Layer 7 of a small transformer language model trained on English Wikipedia (11 layers, counted from 0, width 96).
A neuron's activation on a vector x is GELU(weights . x), where the dot is the dot product.

Input weights of the MLP neurons that the questions are about. A number n stands for (n - 500) times 0.00083.
n1: 610 500 688 489 487 569 658 508 508 452 575 824 567 551 578 593 379 308 146 543 585 504 671 431 304 420 604 552 593 249 522 126 620 546 352 680 338 474 283 439 581 350 545 674 467 528 396 525 683 435 487 468 415 268 345 607 431 500 696 604 706 376 713 513 675 464 611 627 354 442 399 186 631 509 595 439 245 580 628 448 607 616 479 422 316 591 428 386 407 623 344 309 753 725 396 509
n2: 388 573 176 476 790 447 396 497 527 481 398 555 612 620 590 521 385 500 503 506 428 589 332 521 628 527 259 383 476 557 360 548 547 375 423 626 476 535 410 553 456 579 748 708 450 480 405 619 521 466 313 494 676 503 652 436 300 513 538 477 627 460 438 428 451 467 528 759 457 636 619 456 482 448 507 273 579 453 555 615 593 578 379 466 678 483 549 487 526 566 704 310 404 672 292 486
n42: 477 557 577 569 532 521 329 428 481 611 481 270 547 598 690 472 620 587 500 665 201 364 390 488 482 535 541 118 808 381 520 445 230 488 301 609 500 362 447 355 392 511 485 439 701 478 585 286 734 621 403 419 442 511 527 185 579 307 500 537 504 377 646 554 500 511 635 489 315 538 578 318 598 496 544 598 394 537 560 361 710 608 413 496 524 515 719 644 586 542 484 599 536 328 552 191
n122: 569 689 477 599 413 482 275 358 518 613 623 504 731 477 344 421 586 245 700 689 519 634 500 596 524 324 272 567 390 529 485 511 596 707 540 600 500 436 628 411 476 442 654 392 457 628 569 359 515 480 355 398 452 601 398 504 468 203 455 479 223 566 518 539 599 316 640 798 425 609 474 507 483 592 804 554 527 331 604 364 522 479 356 375 504 526 215 613 439 409 485 538 523 386 621 409
n125: 620 467 477 563 277 636 339 533 439 473 500 560 454 563 573 403 590 551 528 450 346 349 506 592 564 369 367 435 657 567 713 503 715 432 448 729 550 434 348 487 334 446 454 468 620 550 759 543 535 531 512 480 294 524 609 399 515 503 333 358 693 583 331 615 437 392 607 464 529 571 329 608 544 370 446 419 565 484 520 467 412 550 383 552 351 525 556 548 632 524 436 544 468 350 553 503
n133: 402 588 453 515 320 415 514 364 490 596 431 560 632 504 636 616 601 391 683 657 581 446 507 461 409 514 480 450 422 517 561 429 262 310 486 615 328 376 364 558 533 490 449 688 405 473 558 521 684 510 500 474 137 388 530 449 473 639 507 374 675 452 513 651 543 503 670 551 460 548 552 545 718 600 795 497 427 562 675 349 571 523 447 469 569 369 294 493 409 398 464 571 598 727 507 751
n157: 426 418 624 324 701 642 504 397 521 954 627 491 639 423 636 398 467 686 681 524 855 410 475 578 191 598 407 383 624 571 318 616 450 618 591 530 660 444 243 452 649 790 550 430 385 617 487 348 272 643 386 516 500 442 525 317 647 545 646 456 636 237 423 491 504 381 509 364 558 538 784 392 576 365 583 610 318 585 504 350 566 593 336 562 474 416 439 389 639 261 609 470 355 366 460 306
n161: 694 617 244 464 394 685 471 457 496 431 688 467 360 484 406 654 539 249 691 504 646 578 344 343 444 701 354 657 699 465 525 610 548 536 425 508 478 386 473 737 359 562 500 488 348 469 579 548 639 467 428 474 644 453 258 630 500 410 398 619 790 322 515 343 655 353 525 837 504 604 492 265 608 669 546 519 744 601 464 519 390 350 353 409 446 286 554 707 411 375 512 427 621 770 358 357
n174: 286 531 560 500 631 430 330 416 452 465 534 474 348 381 573 425 647 615 466 424 564 511 519 562 495 658 431 448 453 461 633 328 511 591 531 531 418 474 343 446 528 500 424 384 600 560 464 615 719 657 543 505 556 461 266 486 475 352 558 421 578 336 508 573 491 544 515 618 621 563 451 408 479 261 411 547 575 609 526 384 649 552 415 565 419 679 508 575 445 441 491 573 530 630 527 617
n178: 516 480 557 164 783 598 509 378 484 456 600 462 512 677 366 420 601 374 479 555 483 399 140 731 426 337 321 659 635 385 671 466 380 707 332 500 653 606 594 573 509 488 315 388 399 460 448 238 504 485 296 355 431 261 139 627 392 399 703 389 592 492 500 456 483 464 610 541 504 534 846 542 511 607 646 645 509 496 380 636 480 400 606 365 474 537 544 597 753 663 707 665 595 601 611 390
n180: 529 656 465 429 607 609 582 290 400 456 660 556 555 449 335 628 508 496 353 290 611 631 394 400 382 251 230 745 346 558 452 436 483 399 330 458 587 406 393 745 324 545 504 404 815 536 430 668 461 907 618 579 422 389 164 620 516 586 594 705 500 521 375 411 684 288 414 730 251 620 795 519 277 509 626 492 664 380 508 581 430 496 539 442 496 538 673 635 472 615 417 534 421 367 520 534
n226: 479 706 426 434 705 452 294 483 613 630 570 531 596 695 225 620 746 500 395 471 478 491 193 455 459 288 303 395 531 440 329 455 613 596 491 710 433 424 590 395 547 788 448 527 440 517 414 434 844 560 425 244 342 380 440 799 178 560 656 517 756 335 534 868 402 606 536 684 440 414 390 504 528 685 409 602 606 449 532 437 483 508 411 344 560 461 517 718 699 200 318 767 619 606 378 402
n254: 370 566 181 633 526 496 785 141 474 726 799 379 639 755 545 641 470 439 469 456 307 304 725 590 321 459 90 387 311 546 182 437 428 572 561 907 463 406 581 425 285 670 301 596 651 258 607 345 542 698 541 160 605 490 616 281 251 299 631 322 505 587 515 736 853 425 632 581 478 462 609 580 597 760 975 495 473 642 486 440 571 357 695 363 468 587 609 601 440 263 553 542 586 647 219 384
n257: 382 396 294 526 611 539 683 506 640 412 350 624 754 591 336 444 425 415 586 492 295 610 461 649 530 471 508 387 556 491 503 356 666 540 506 431 451 576 480 632 602 534 446 491 511 553 467 697 491 600 448 492 321 551 517 546 450 353 409 564 512 366 622 445 326 335 468 455 543 575 361 455 611 660 557 531 546 497 422 578 534 481 550 554 609 374 412 585 480 455 608 482 530 512 461 562
n270: 259 531 434 360 684 633 532 350 391 459 894 873 535 528 431 699 694 539 684 314 556 419 477 342 330 579 436 617 436 314 626 280 547 551 391 453 543 548 635 300 466 553 372 557 653 383 459 567 644 406 516 515 518 419 477 671 504 373 520 410 333 247 436 479 608 370 544 573 529 555 496 356 397 472 761 618 562 475 500 523 431 549 404 477 570 629 500 577 416 350 357 632 919 463 312 536
n284: 286 581 29 433 470 549 479 480 323 615 646 318 550 588 582 702 395 696 533 626 424 638 557 449 367 584 229 258 673 336 654 365 640 612 508 467 586 500 578 651 549 303 467 383 492 532 418 542 445 447 483 421 523 524 614 529 516 585 551 743 596 294 560 465 564 492 593 455 606 449 333 431 268 616 591 605 404 548 786 424 476 592 232 340 587 669 265 699 375 284 707 479 352 825 376 513
n291: 555 487 587 609 491 786 576 483 474 517 518 697 632 460 427 704 585 655 430 61 367 419 410 577 446 535 277 420 500 621 599 442 413 391 625 408 381 500 349 687 293 347 452 578 598 445 364 592 545 677 271 512 573 410 342 639 394 367 393 513 774 578 740 523 451 708 554 324 100 368 870 601 461 626 527 402 223 741 555 635 672 428 473 496 188 578 479 367 436 551 509 790 605 597 487 406
n301: 480 650 639 460 508 662 585 350 709 472 467 483 649 416 273 525 356 354 735 352 420 613 592 585 337 388 464 496 534 610 474 580 418 475 524 562 496 496 171 526 460 540 287 410 617 583 389 314 247 545 376 367 469 544 419 631 528 205 576 433 446 418 595 399 669 476 783 779 163 517 637 310 418 555 457 636 648 452 455 528 833 504 344 345 612 689 627 548 556 480 560 399 720 832 393 306
n304: 362 475 355 669 351 507 465 618 594 459 461 531 431 622 69 434 680 424 393 528 487 445 353 335 545 279 488 389 439 406 331 452 453 371 343 483 558 276 741 635 232 425 321 554 618 500 500 591 522 504 816 435 596 386 551 760 504 441 737 376 439 517 703 523 610 559 447 416 244 620 478 433 570 247 871 642 564 450 753 791 580 430 275 168 653 671 488 728 483 521 464 447 608 400 545 474
n316: 275 500 531 508 588 660 417 621 432 483 566 378 587 564 547 427 442 494 653 463 552 289 579 280 489 551 592 546 418 535 274 479 336 551 497 638 392 503 562 350 523 567 550 375 392 540 363 503 647 525 686 406 567 459 500 441 587 409 439 520 521 461 465 411 466 613 497 585 624 564 292 574 567 531 475 532 563 316 375 445 544 549 684 461 619 274 491 541 599 532 369 372 450 427 457 665
n349: 556 496 405 445 857 432 475 407 459 563 558 605 384 375 180 395 736 456 409 430 722 492 432 764 294 600 152 401 525 293 419 588 365 438 467 591 429 437 277 642 407 688 578 569 488 710 684 570 298 538 661 344 561 516 528 500 296 581 576 599 450 398 647 553 618 536 694 371 238 554 500 379 363 640 701 492 296 692 649 532 642 346 348 524 474 504 377 476 380 387 599 790 457 526 662 622
n353: 486 359 392 484 509 551 380 322 474 545 547 674 573 592 549 610 366 609 681 539 512 600 420 406 594 473 449 542 428 445 567 366 343 339 454 541 524 610 506 375 412 551 645 509 634 348 433 715 557 371 635 483 505 497 331 573 545 509 605 514 479 578 525 419 506 486 764 316 534 452 556 382 429 557 582 560 608 453 442 455 451 514 533 549 632 509 562 445 389 270 616 616 567 500 334 563
n379: 528 754 535 530 588 474 436 443 562 560 534 157 529 626 486 719 924 495 591 391 295 608 392 639 550 282 505 518 700 292 322 138 672 505 362 668 526 466 542 475 603 509 191 640 636 518 505 751 647 487 519 332 393 570 275 367 342 505 735 537 776 433 740 812 588 556 505 608 525 249 312 443 357 465 385 672 616 327 582 481 283 219 480 415 450 214 247 735 682 303 585 808 610 703 564 549
n382: 562 479 629 530 504 771 461 450 542 634 487 400 389 418 408 930 418 479 492 364 685 591 649 482 484 521 325 756 608 513 553 245 542 653 332 483 554 349 617 597 546 401 290 429 533 586 584 440 639 648 53 368 91 421 517 517 434 392 405 382 530 256 582 441 561 644 569 596 577 503 419 481 447 496 478 500 616 487 412 467 700 435 504 576 353 352 602 446 702 716 544 591 425 846 467 179

Each question shows a token from some text and the vector x that enters the MLP there. A number n stands for (n - 500) times 0.013.

"r": 478 515 641 453 608 210 649 467 413 429 589 535 463 339 513 388 433 460 387 434 671 428 657 592 616 603 755 561 416 500 474 473 412 594 412 362 582 471 472 592 448 537 476 356 481 597 614 466 530 438 535 524 614 482 390 544 551 487 533 525 486 486 365 514 492 603 560 466 586 306 446 532 474 509 393 462 527 592 428 546 647 630 495 438 550 603 553 369 517 471 500 466 489 361 418 555
Which neuron lights up most? n174

"0": 675 482 526 526 573 276 581 514 519 429 558 471 560 519 520 464 442 522 435 427 682 523 510 515 594 682 514 502 548 455 549 459 444 392 492 464 657 463 463 619 600 406 572 548 385 533 618 383 575 401 527 490 563 509 461 480 457 625 481 437 476 576 393 385 306 436 279 476 703 329 614 495 636 621 457 450 518 529 464 545 397 379 543 391 673 382 500 460 453 593 430 381 479 537 586 516
The most active neuron and its activation: n161, at about 0.57

"ember": 527 374 445 473 617 271 478 502 446 455 506 509 341 631 442 321 422 602 615 452 484 528 620 528 557 615 655 637 525 473 575 544 365 542 579 510 552 656 535 696 583 562 402 530 519 461 562 484 493 477 560 515 493 487 622 441 370 497 490 529 504 566 260 501 453 491 415 503 452 188 589 628 514 370 417 462 602 535 494 448 386 423 570 462 464 444 548 442 633 498 550 526 580 441 499 478
Which two neurons fire most, strongest first? n178, n125

"p": 578 589 470 488 398 85 500 556 553 267 491 559 576 440 408 351 380 586 463 457 472 512 550 558 534 408 687 489 552 536 604 510 572 589 663 511 567 492 514 482 412 516 486 469 378 577 510 484 549 439 522 545 577 638 571 498 456 452 493 516 497 628 600 476 463 579 417 487 407 409 473 407 633 716 443 509 427 580 505 317 409 466 475 587 523 406 524 577 509 576 567 516 424 444 367 559
The most active neuron and its activation: n257, at about 0.93

"at": 569 451 582 437 493 332 474 519 613 270 650 337 566 306 643 579 419 567 403 498 553 492 321 438 568 356 653 553 462 569 343 446 488 449 627 470 575 506 365 577 458 482 501 528 505 407 543 400 426 507 579 665 525 517 486 575 524 619 571 522 445 536 348 509 388 688 527 487 560 301 654 638 556 590 440 494 483 635 554 531 490 494 546 404 545 589 554 356 453 483 457 425 430 620 421 472
Which two neurons fire most, strongest first? n291, n180

" the": 538 607 496 529 491 155 421 652 666 594 534 459 519 503 312 572 511 501 580 478 467 528 449 532 429 483 631 489 405 585 607 370 422 503 566 459 552 555 547 470 600 583 459 501 372 338 512 547 557 297 615 533 530 492 449 478 568 522 460 540 492 519 422 462 521 545 524 441 640 183 605 667 574 546 511 462 540 521 344 541 378 535 413 451 460 480 497 521 395 466 535 563 535 499 552 566
Which neuron lights up most? n379

"it": 578 471 653 516 590 298 643 523 528 376 513 368 456 396 404 487 413 643 419 335 515 462 437 578 602 512 706 570 477 663 501 460 285 447 472 511 627 661 425 573 507 430 460 425 376 454 480 540 514 567 497 594 560 525 421 485 584 414 530 556 406 578 443 549 404 663 484 553 607 320 527 595 379 481 464 571 538 529 438 488 506 703 588 489 496 481 514 285 476 514 431 429 547 514 422 544
The three highest activations, in order: n316, n291, n174

"i": 600 449 436 400 570 248 569 498 647 440 467 526 512 566 322 551 567 323 487 650 530 516 671 424 550 496 703 373 358 531 418 547 420 437 668 412 592 539 570 565 457 543 516 436 440 447 453 608 386 371 504 596 522 542 431 505 470 422 650 394 508 470 392 486 605 645 459 504 547 316 455 478 590 508 433 565 512 690 496 391 463 623 480 557 388 491 493 588 441 554 513 385 509 482 623 549
Which neuron lights up most? n304

" in": 496 541 455 386 484 235 586 445 483 606 554 484 645 593 558 515 447 477 441 332 458 580 564 507 609 378 532 496 453 593 476 609 506 435 522 545 490 509 492 655 440 522 502 511 456 325 574 451 499 457 551 657 604 527 544 442 573 507 435 682 508 473 310 339 589 593 476 376 456 259 558 683 683 462 467 405 464 568 330 505 495 543 653 439 405 446 497 458 452 523 530 523 486 529 444 660
Which neuron lights up most? n254

" v": 633 475 520 494 389 195 625 577 624 473 533 450 496 494 396 495 554 533 576 663 455 568 569 605 610 527 457 421 471 579 493 508 538 483 374 365 624 472 404 515 670 454 563 532 375 546 554 516 539 383 577 544 397 549 506 485 562 512 530 620 555 517 495 430 542 514 553 506 462 253 370 433 627 505 495 443 588 383 186 460 525 539 479 416 504 519 431 543 464 545 368 433 563 532 545 611
Which two neurons fire most, strongest first? n257, n379

"s": 613 456 442 401 594 266 410 569 643 291 532 667 535 467 631 378 572 437 473 552 532 543 518 423 602 395 497 543 451 498 466 620 563 460 559 491 598 574 471 525 349 492 533 436 352 443 495 452 485 398 498 655 668 457 531 474 492 656 542 539 546 490 456 377 453 491 551 412 557 380 431 550 633 643 619 405 511 573 342 600 454 591 566 563 571 525 427 498 503 359 320 488 533 574 272 551
The three highest activations, in order: n2, n353, n161

"e": 432 499 666 408 557 246 562 564 544 436 615 628 562 471 458 531 647 380 586 545 536 501 631 480 518 488 611 487 453 401 487 561 523 448 686 509 565 675 516 522 318 450 328 389 392 483 487 488 464 285 400 521 575 660 385 390 507 438 510 500 459 449 392 508 382 548 552 460 547 297 560 565 618 605 482 408 568 572 598 466 585 590 480 643 456 544 443 350 415 554 460 471 550 524 588 508
Which neuron lights up most? n270

" S": 564 627 482 375 441 134 460 508 573 503 465 466 397 570 514 530 415 392 520 657 516 556 737 496 520 500 488 586 460 524 543 617 508 467 587 564 564 619 406 592 522 418 539 460 427 435 431 434 528 299 512 676 525 469 580 560 493 549 475 496 537 535 430 574 375 632 472 548 612 340 484 522 498 584 636 454 450 508 287 381 473 572 468 482 577 573 356 558 552 406 535 526 427 554 386 494
The most active neuron and its activation: n284, at about 1.3

"o": 504 553 547 429 631 251 495 415 643 456 602 430 375 516 525 478 592 586 489 517 551 538 621 481 484 602 435 519 342 511 521 585 600 425 710 444 599 503 558 532 536 340 361 441 370 639 553 545 466 229 600 610 646 431 593 593 395 588 522 457 503 490 462 495 420 648 494 294 568 385 492 505 464 537 497 516 501 373 531 520 517 529 500 446 382 608 452 406 484 487 390 501 393 563 595 590
Which neuron lights up most? n349

"ent": 543 585 556 494 417 237 367 567 534 462 580 550 459 338 458 535 614 450 346 631 574 478 609 516 534 413 630 622 558 504 627 580 524 608 495 449 573 655 551 534 849 371 453 423 332 493 515 517 396 602 456 632 510 484 460 425 494 588 403 510 384 563 273 513 480 586 430 476 429 468 512 429 409 558 445 467 448 656 276 519 482 455 610 556 471 410 487 546 538 516 462 504 485 515 488 538
Which two neurons fire most, strongest first? n178, n382

" s": 559 530 544 422 482 118 500 568 513 508 464 477 388 646 540 468 476 413 570 630 450 492 678 440 550 567 492 504 531 512 640 527 473 334 489 449 604 609 436 545 529 538 514 390 455 457 474 434 519 376 494 514 539 637 532 563 390 500 481 536 503 564 520 415 371 694 373 443 555 338 484 522 665 630 630 512 526 600 339 371 552 568 539 410 518 533 430 507 591 357 524 486 455 507 417 561
The most active neuron and its activation: n133, at about 0.64

" and": 612 518 406 565 526 155 569 559 596 570 512 537 495 510 608 550 526 466 581 490 455 475 625 442 507 517 704 453 425 640 468 591 405 466 516 443 520 383 465 470 607 546 496 440 399 454 556 512 586 469 497 596 423 491 435 557 573 465 548 431 524 520 482 310 510 577 437 512 576 135 397 646 547 483 501 494 501 368 408 557 383 525 596 448 405 554 570 453 555 464 367 587 580 509 585 596
The three highest activations, in order: n316, n133, n379

"b": 493 363 595 344 599 226 513 497 523 496 408 501 494 430 483 525 633 448 538 534 488 461 403 419 653 564 476 441 372 603 600 573 527 423 466 582 594 646 481 631 447 470 502 579 471 499 551 488 381 363 567 368 590 497 528 330 494 617 593 572 510 634 553 378 627 540 518 380 379 285 474 587 583 500 397 546 442 577 410 450 577 403 666 561 498 677 617 476 500 400 432 523 519 441 472 493
Which two neurons fire most, strongest first? n349, n353

" b": 604 517 554 494 448 224 528 501 565 373 413 404 504 462 551 497 604 576 584 631 425 523 620 334 512 493 613 342 495 472 484 413 502 460 511 583 575 586 424 413 612 627 534 525 508 456 485 537 456 341 531 601 450 500 537 454 585 548 553 541 561 619 421 340 472 628 546 429 476 84 429 545 610 507 503 437 457 473 460 530 507 593 515 461 505 645 587 406 466 494 531 500 522 535 483 566
The three highest activations, in order: n353, n1, n133

"ly": 654 427 432 509 561 366 493 531 556 364 612 550 474 422 627 545 509 557 674 429 400 509 444 399 626 565 494 474 546 636 466 549 484 414 769 462 615 506 548 470 414 394 573 547 322 514 520 495 584 422 524 623 545 680 523 485 517 605 501 450 365 611 354 332 529 425 561 613 523 257 396 629 488 476 485 336 438 443 484 615 502 470 467 459 452 577 590 418 460 361 438 507 512 495 492 485
The three highest activations, in order: n2, n353, n125

" H": 576 515 444 495 586 161 556 519 528 492 548 586 516 369 589 548 553 500 664 576 540 534 752 407 604 590 634 473 449 442 485 428 493 489 467 463 594 650 499 371 521 553 567 483 418 479 437 527 532 254 434 647 507 432 447 565 454 392 454 490 499 607 435 503 370 488 473 556 533 323 453 608 510 568 566 344 461 376 356 494 495 702 465 599 478 604 559 425 491 552 517 462 563 466 462 427
Which neuron lights up most? n270

"il": 399 402 440 420 574 406 364 457 626 451 473 542 417 444 562 596 358 643 348 455 481 569 778 559 534 456 521 493 451 514 560 442 560 626 667 373 625 415 536 403 589 348 523 505 382 542 535 489 372 454 357 641 625 444 583 473 567 505 317 489 493 583 454 534 432 514 407 578 591 318 576 458 562 475 364 449 643 651 462 515 398 458 549 404 434 558 578 476 572 546 533 454 496 545 675 594
Which neuron lights up most? n382

" G": 628 658 451 435 299 140 370 479 679 421 484 480 413 547 466 589 499 472 498 604 473 457 748 505 557 476 543 561 402 445 476 533 471 523 710 557 556 613 405 522 579 439 470 502 409 525 495 496 510 299 520 642 510 498 580 533 525 431 603 523 455 572 436 527 414 576 467 544 524 306 483 436 550 527 602 407 489 526 388 368 475 608 473 477 549 523 427 554 531 442 557 602 431 468 553 557
Which two neurons fire most, strongest first? n122, n133

"g": 679 439 562 495 433 225 438 502 652 408 522 510 473 482 414 537 720 641 415 482 590 715 588 417 586 446 622 563 459 404 599 469 541 501 580 419 594 696 416 498 535 426 493 405 488 718 492 565 543 428 597 461 448 389 466 453 592 642 627 449 475 489 601 298 522 339 415 503 508 353 457 410 482 522 478 526 514 620 403 416 548 452 453 557 450 525 456 519 506 570 474 469 433 398 435 548
The three highest activations, in order: n1, n174, n379

"d": 489 486 547 445 503 90 524 498 707 402 531 514 404 461 455 344 532 526 477 469 519 425 471 579 689 490 564 514 485 569 504 684 439 542 549 469 591 550 420 566 407 465 431 522 610 525 586 441 573 381 608 492 594 535 444 694 496 552 539 526 355 523 488 474 490 538 317 512 558 420 504 467 480 478 420 461 506 561 489 428 532 601 643 281 482 541 632 467 372 574 438 534 499 510 554 408
Which two neurons fire most, strongest first? n304, n174

" st": 523 454 618 490 414 203 525 531 479 485 560 609 505 484 451 507 607 505 445 619 405 492 707 537 479 445 741 433 507 475 524 488 573 398 390 515 578 419 436 315 593 624 431 464 501 524 530 544 553 438 434 730 406 495 492 490 604 538 325 562 415 597 364 380 499 632 484 557 473 263 434 583 515 496 497 412 478 489 360 407 510 480 569 557 511 620 534 407 524 487 565 529 526 514 707 553
The most active neuron and its activation: n125, at about 0.48

"\n": 718 568 459 370 493 220 444 490 449 419 550 650 529 600 490 531 498 457 432 362 503 599 544 453 536 505 513 465 508 536 360 712 396 476 520 505 615 441 442 571 482 555 541 513 345 380 589 549 514 297 425 472 439 512 673 422 516 515 621 596 391 480 431 534 455 566 466 513 468 207 613 515 504 586 545 522 556 519 379 534 601 567 539 551 563 434 601 546 579 381 469 571 461 522 509 483
Which neuron lights up most? n226

"ing": 649 558 490 505 372 211 596 492 528 455 347 470 536 551 492 531 427 491 498 436 542 422 492 454 727 614 701 567 501 625 553 533 527 441 344 449 586 611 482 584 502 383 418 372 571 555 420 488 455 562 320 437 520 548 486 470 624 463 500 567 440 505 530 439 531 457 470 546 549 448 526 591 510 486 348 432 543 460 412 425 473 437 656 613 354 546 615 330 419 575 534 647 620 616 371 480
The most active neuron and its activation: n382, at about 1.7

"ro": 424 456 558 315 636 319 575 424 455 522 399 555 522 438 633 498 493 575 460 572 516 503 492 419 494 628 585 450 420 519 488 632 561 431 501 548 635 491 589 579 567 521 472 380 232 555 457 537 452 373 546 636 572 569 496 453 484 538 365 435 514 692 463 498 549 743 561 415 606 351 508 540 616 415 561 408 364 580 525 511 583 564 469 299 490 637 468 446 422 429 457 424 485 383 469 640
Which two neurons fire most, strongest first? n157, n133

"og": 709 545 576 436 360 355 512 361 641 373 566 601 401 455 451 546 374 602 548 518 564 488 426 532 650 614 622 469 460 404 702 508 380 419 464 472 582 550 524 480 594 499 460 533 438 538 576 573 502 468 484 580 565 593 400 533 584 483 497 484 495 587 509 485 638 494 402 621 415 407 429 611 475 462 390 641 542 486 292 258 500 440 491 502 414 395 696 566 528 446 447 480 551 509 343 410
Which two neurons fire most, strongest first? n161, n353

"ore": 649 472 458 475 421 329 431 599 522 433 540 469 584 627 469 377 486 506 597 493 571 510 534 476 496 483 575 626 616 486 539 620 364 377 600 456 638 495 386 495 454 448 470 471 328 446 629 423 494 364 439 536 657 595 634 443 619 448 389 417 478 482 452 535 583 578 567 511 505 236 527 629 526 514 477 436 429 574 603 325 361 459 538 685 425 439 614 409 498 505 486 629 506 560 552 366
Which neuron lights up most? n125

"en": 680 607 479 347 536 259 502 470 589 475 408 503 540 477 460 566 431 340 493 464 524 675 476 569 583 510 716 500 601 601 503 669 634 529 386 347 611 527 537 556 472 625 416 523 599 502 516 428 451 461 551 584 556 489 454 540 498 379 504 476 416 421 217 482 563 534 285 468 555 533 442 666 403 458 394 493 559 479 531 357 414 556 472 620 475 475 540 365 440 588 591 511 468 489 540 506
The most active neuron and its activation: n180, at about 0.36

" to": 568 497 429 450 574 250 530 497 510 588 392 527 648 523 549 589 497 530 575 514 505 490 418 449 573 488 650 519 508 618 520 585 448 444 522 411 590 495 516 516 413 547 434 400 425 514 583 479 510 342 537 687 373 656 570 588 623 476 396 516 445 490 465 449 552 584 437 574 419 161 393 634 650 479 477 430 430 493 357 474 399 497 580 383 392 576 503 450 483 459 480 677 627 551 477 493
The most active neuron and its activation: n133, at about 0.37

"on": 448 592 388 418 549 350 432 526 556 489 643 566 440 465 608 455 601 630 433 393 656 661 580 363 456 525 492 498 456 488 586 615 369 477 566 478 653 534 508 509 521 440 475 511 429 529 403 550 532 397 510 629 548 425 429 529 414 718 439 504 445 614 321 477 635 525 477 495 491 294 598 621 487 457 399 465 529 469 295 330 504 643 524 513 476 636 460 418 432 682 494 452 607 404 527 501
The most active neuron and its activation: n180, at about 1.2

".": 493 400 564 398 556 182 534 468 565 408 531 480 544 624 603 473 449 611 492 450 445 483 536 431 545 503 598 522 509 546 416 569 392 655 529 552 555 538 554 561 433 605 523 431 546 411 490 495 541 418 416 573 421 471 494 399 506 577 373 429 488 509 495 576 492 586 501 519 484 146 571 668 566 370 493 321 519 441 281 517 623 566 535 542 545 460 653 549 542 415 555 511 545 569 612 490
Which neuron lights up most? n42

"m": 570 502 541 428 549 139 364 560 644 388 516 359 517 541 583 501 647 435 448 485 535 641 447 563 467 522 669 544 456 541 584 589 447 576 531 518 626 449 370 568 555 475 490 421 379 511 507 406 464 385 595 565 650 514 498 461 585 419 391 506 617 578 531 503 517 403 587 380 518 336 481 396 351 654 623 534 449 432 417 380 486 554 520 427 500 549 556 423 405 509 574 640 479 495 562 542
The three highest activations, in order: n349, n178, n122

"ed": 539 448 533 428 529 268 636 477 584 417 489 441 446 471 428 563 470 325 577 477 591 401 518 457 679 476 822 535 530 545 536 564 456 570 455 420 540 413 554 592 580 573 441 355 667 506 430 401 464 524 504 571 487 544 497 454 380 408 448 690 337 465 454 538 441 488 397 420 543 292 595 671 465 399 361 519 508 480 405 509 470 550 610 541 478 564 565 507 441 596 482 559 513 686 520 542
The three highest activations, in order: n382, n178, n301

" Y": 554 562 440 405 499 191 488 535 473 524 600 478 417 482 694 577 488 540 593 574 538 567 579 423 598 519 579 509 411 471 728 543 417 599 482 483 574 556 479 579 561 589 598 496 432 480 583 390 502 275 450 647 520 507 454 592 551 563 618 327 421 580 325 540 485 462 404 546 631 319 602 504 403 588 522 360 453 463 391 452 476 384 482 517 574 449 465 359 480 455 587 402 645 530 508 495
Which neuron lights up most? n353

",": 609 571 441 450 495 40 472 549 591 495 521 493 535 517 482 453 493 496 561 468 371 399 549 492 642 601 534 517 489 503 453 604 515 573 441 508 569 453 503 534 549 582 554 482 478 440 551 393 418 408 533 666 458 503 538 425 565 441 482 381 564 474 480 477 433 480 509 520 420 191 549 630 584 523 499 440 570 390 381 515 404 649 562 544 496 493 675 595 496 540 434 574 518 548 541 522
Which two neurons fire most, strongest first? n42, n125

"v": 498 320 622 565 462 276 366 410 527 542 534 533 579 385 536 407 498 564 471 575 533 680 444 588 492 519 561 536 466 606 681 543 500 588 565 361 595 527 457 466 550 426 626 575 494 554 632 475 554 315 619 614 423 516 497 526 612 581 585 475 420 604 536 379 572 431 448 538 477 324 593 449 440 459 488 517 658 410 363 445 535 585 419 432 414 644 419 562 412 588 430 390 448 314 531 344
Which two neurons fire most, strongest first? n122, n353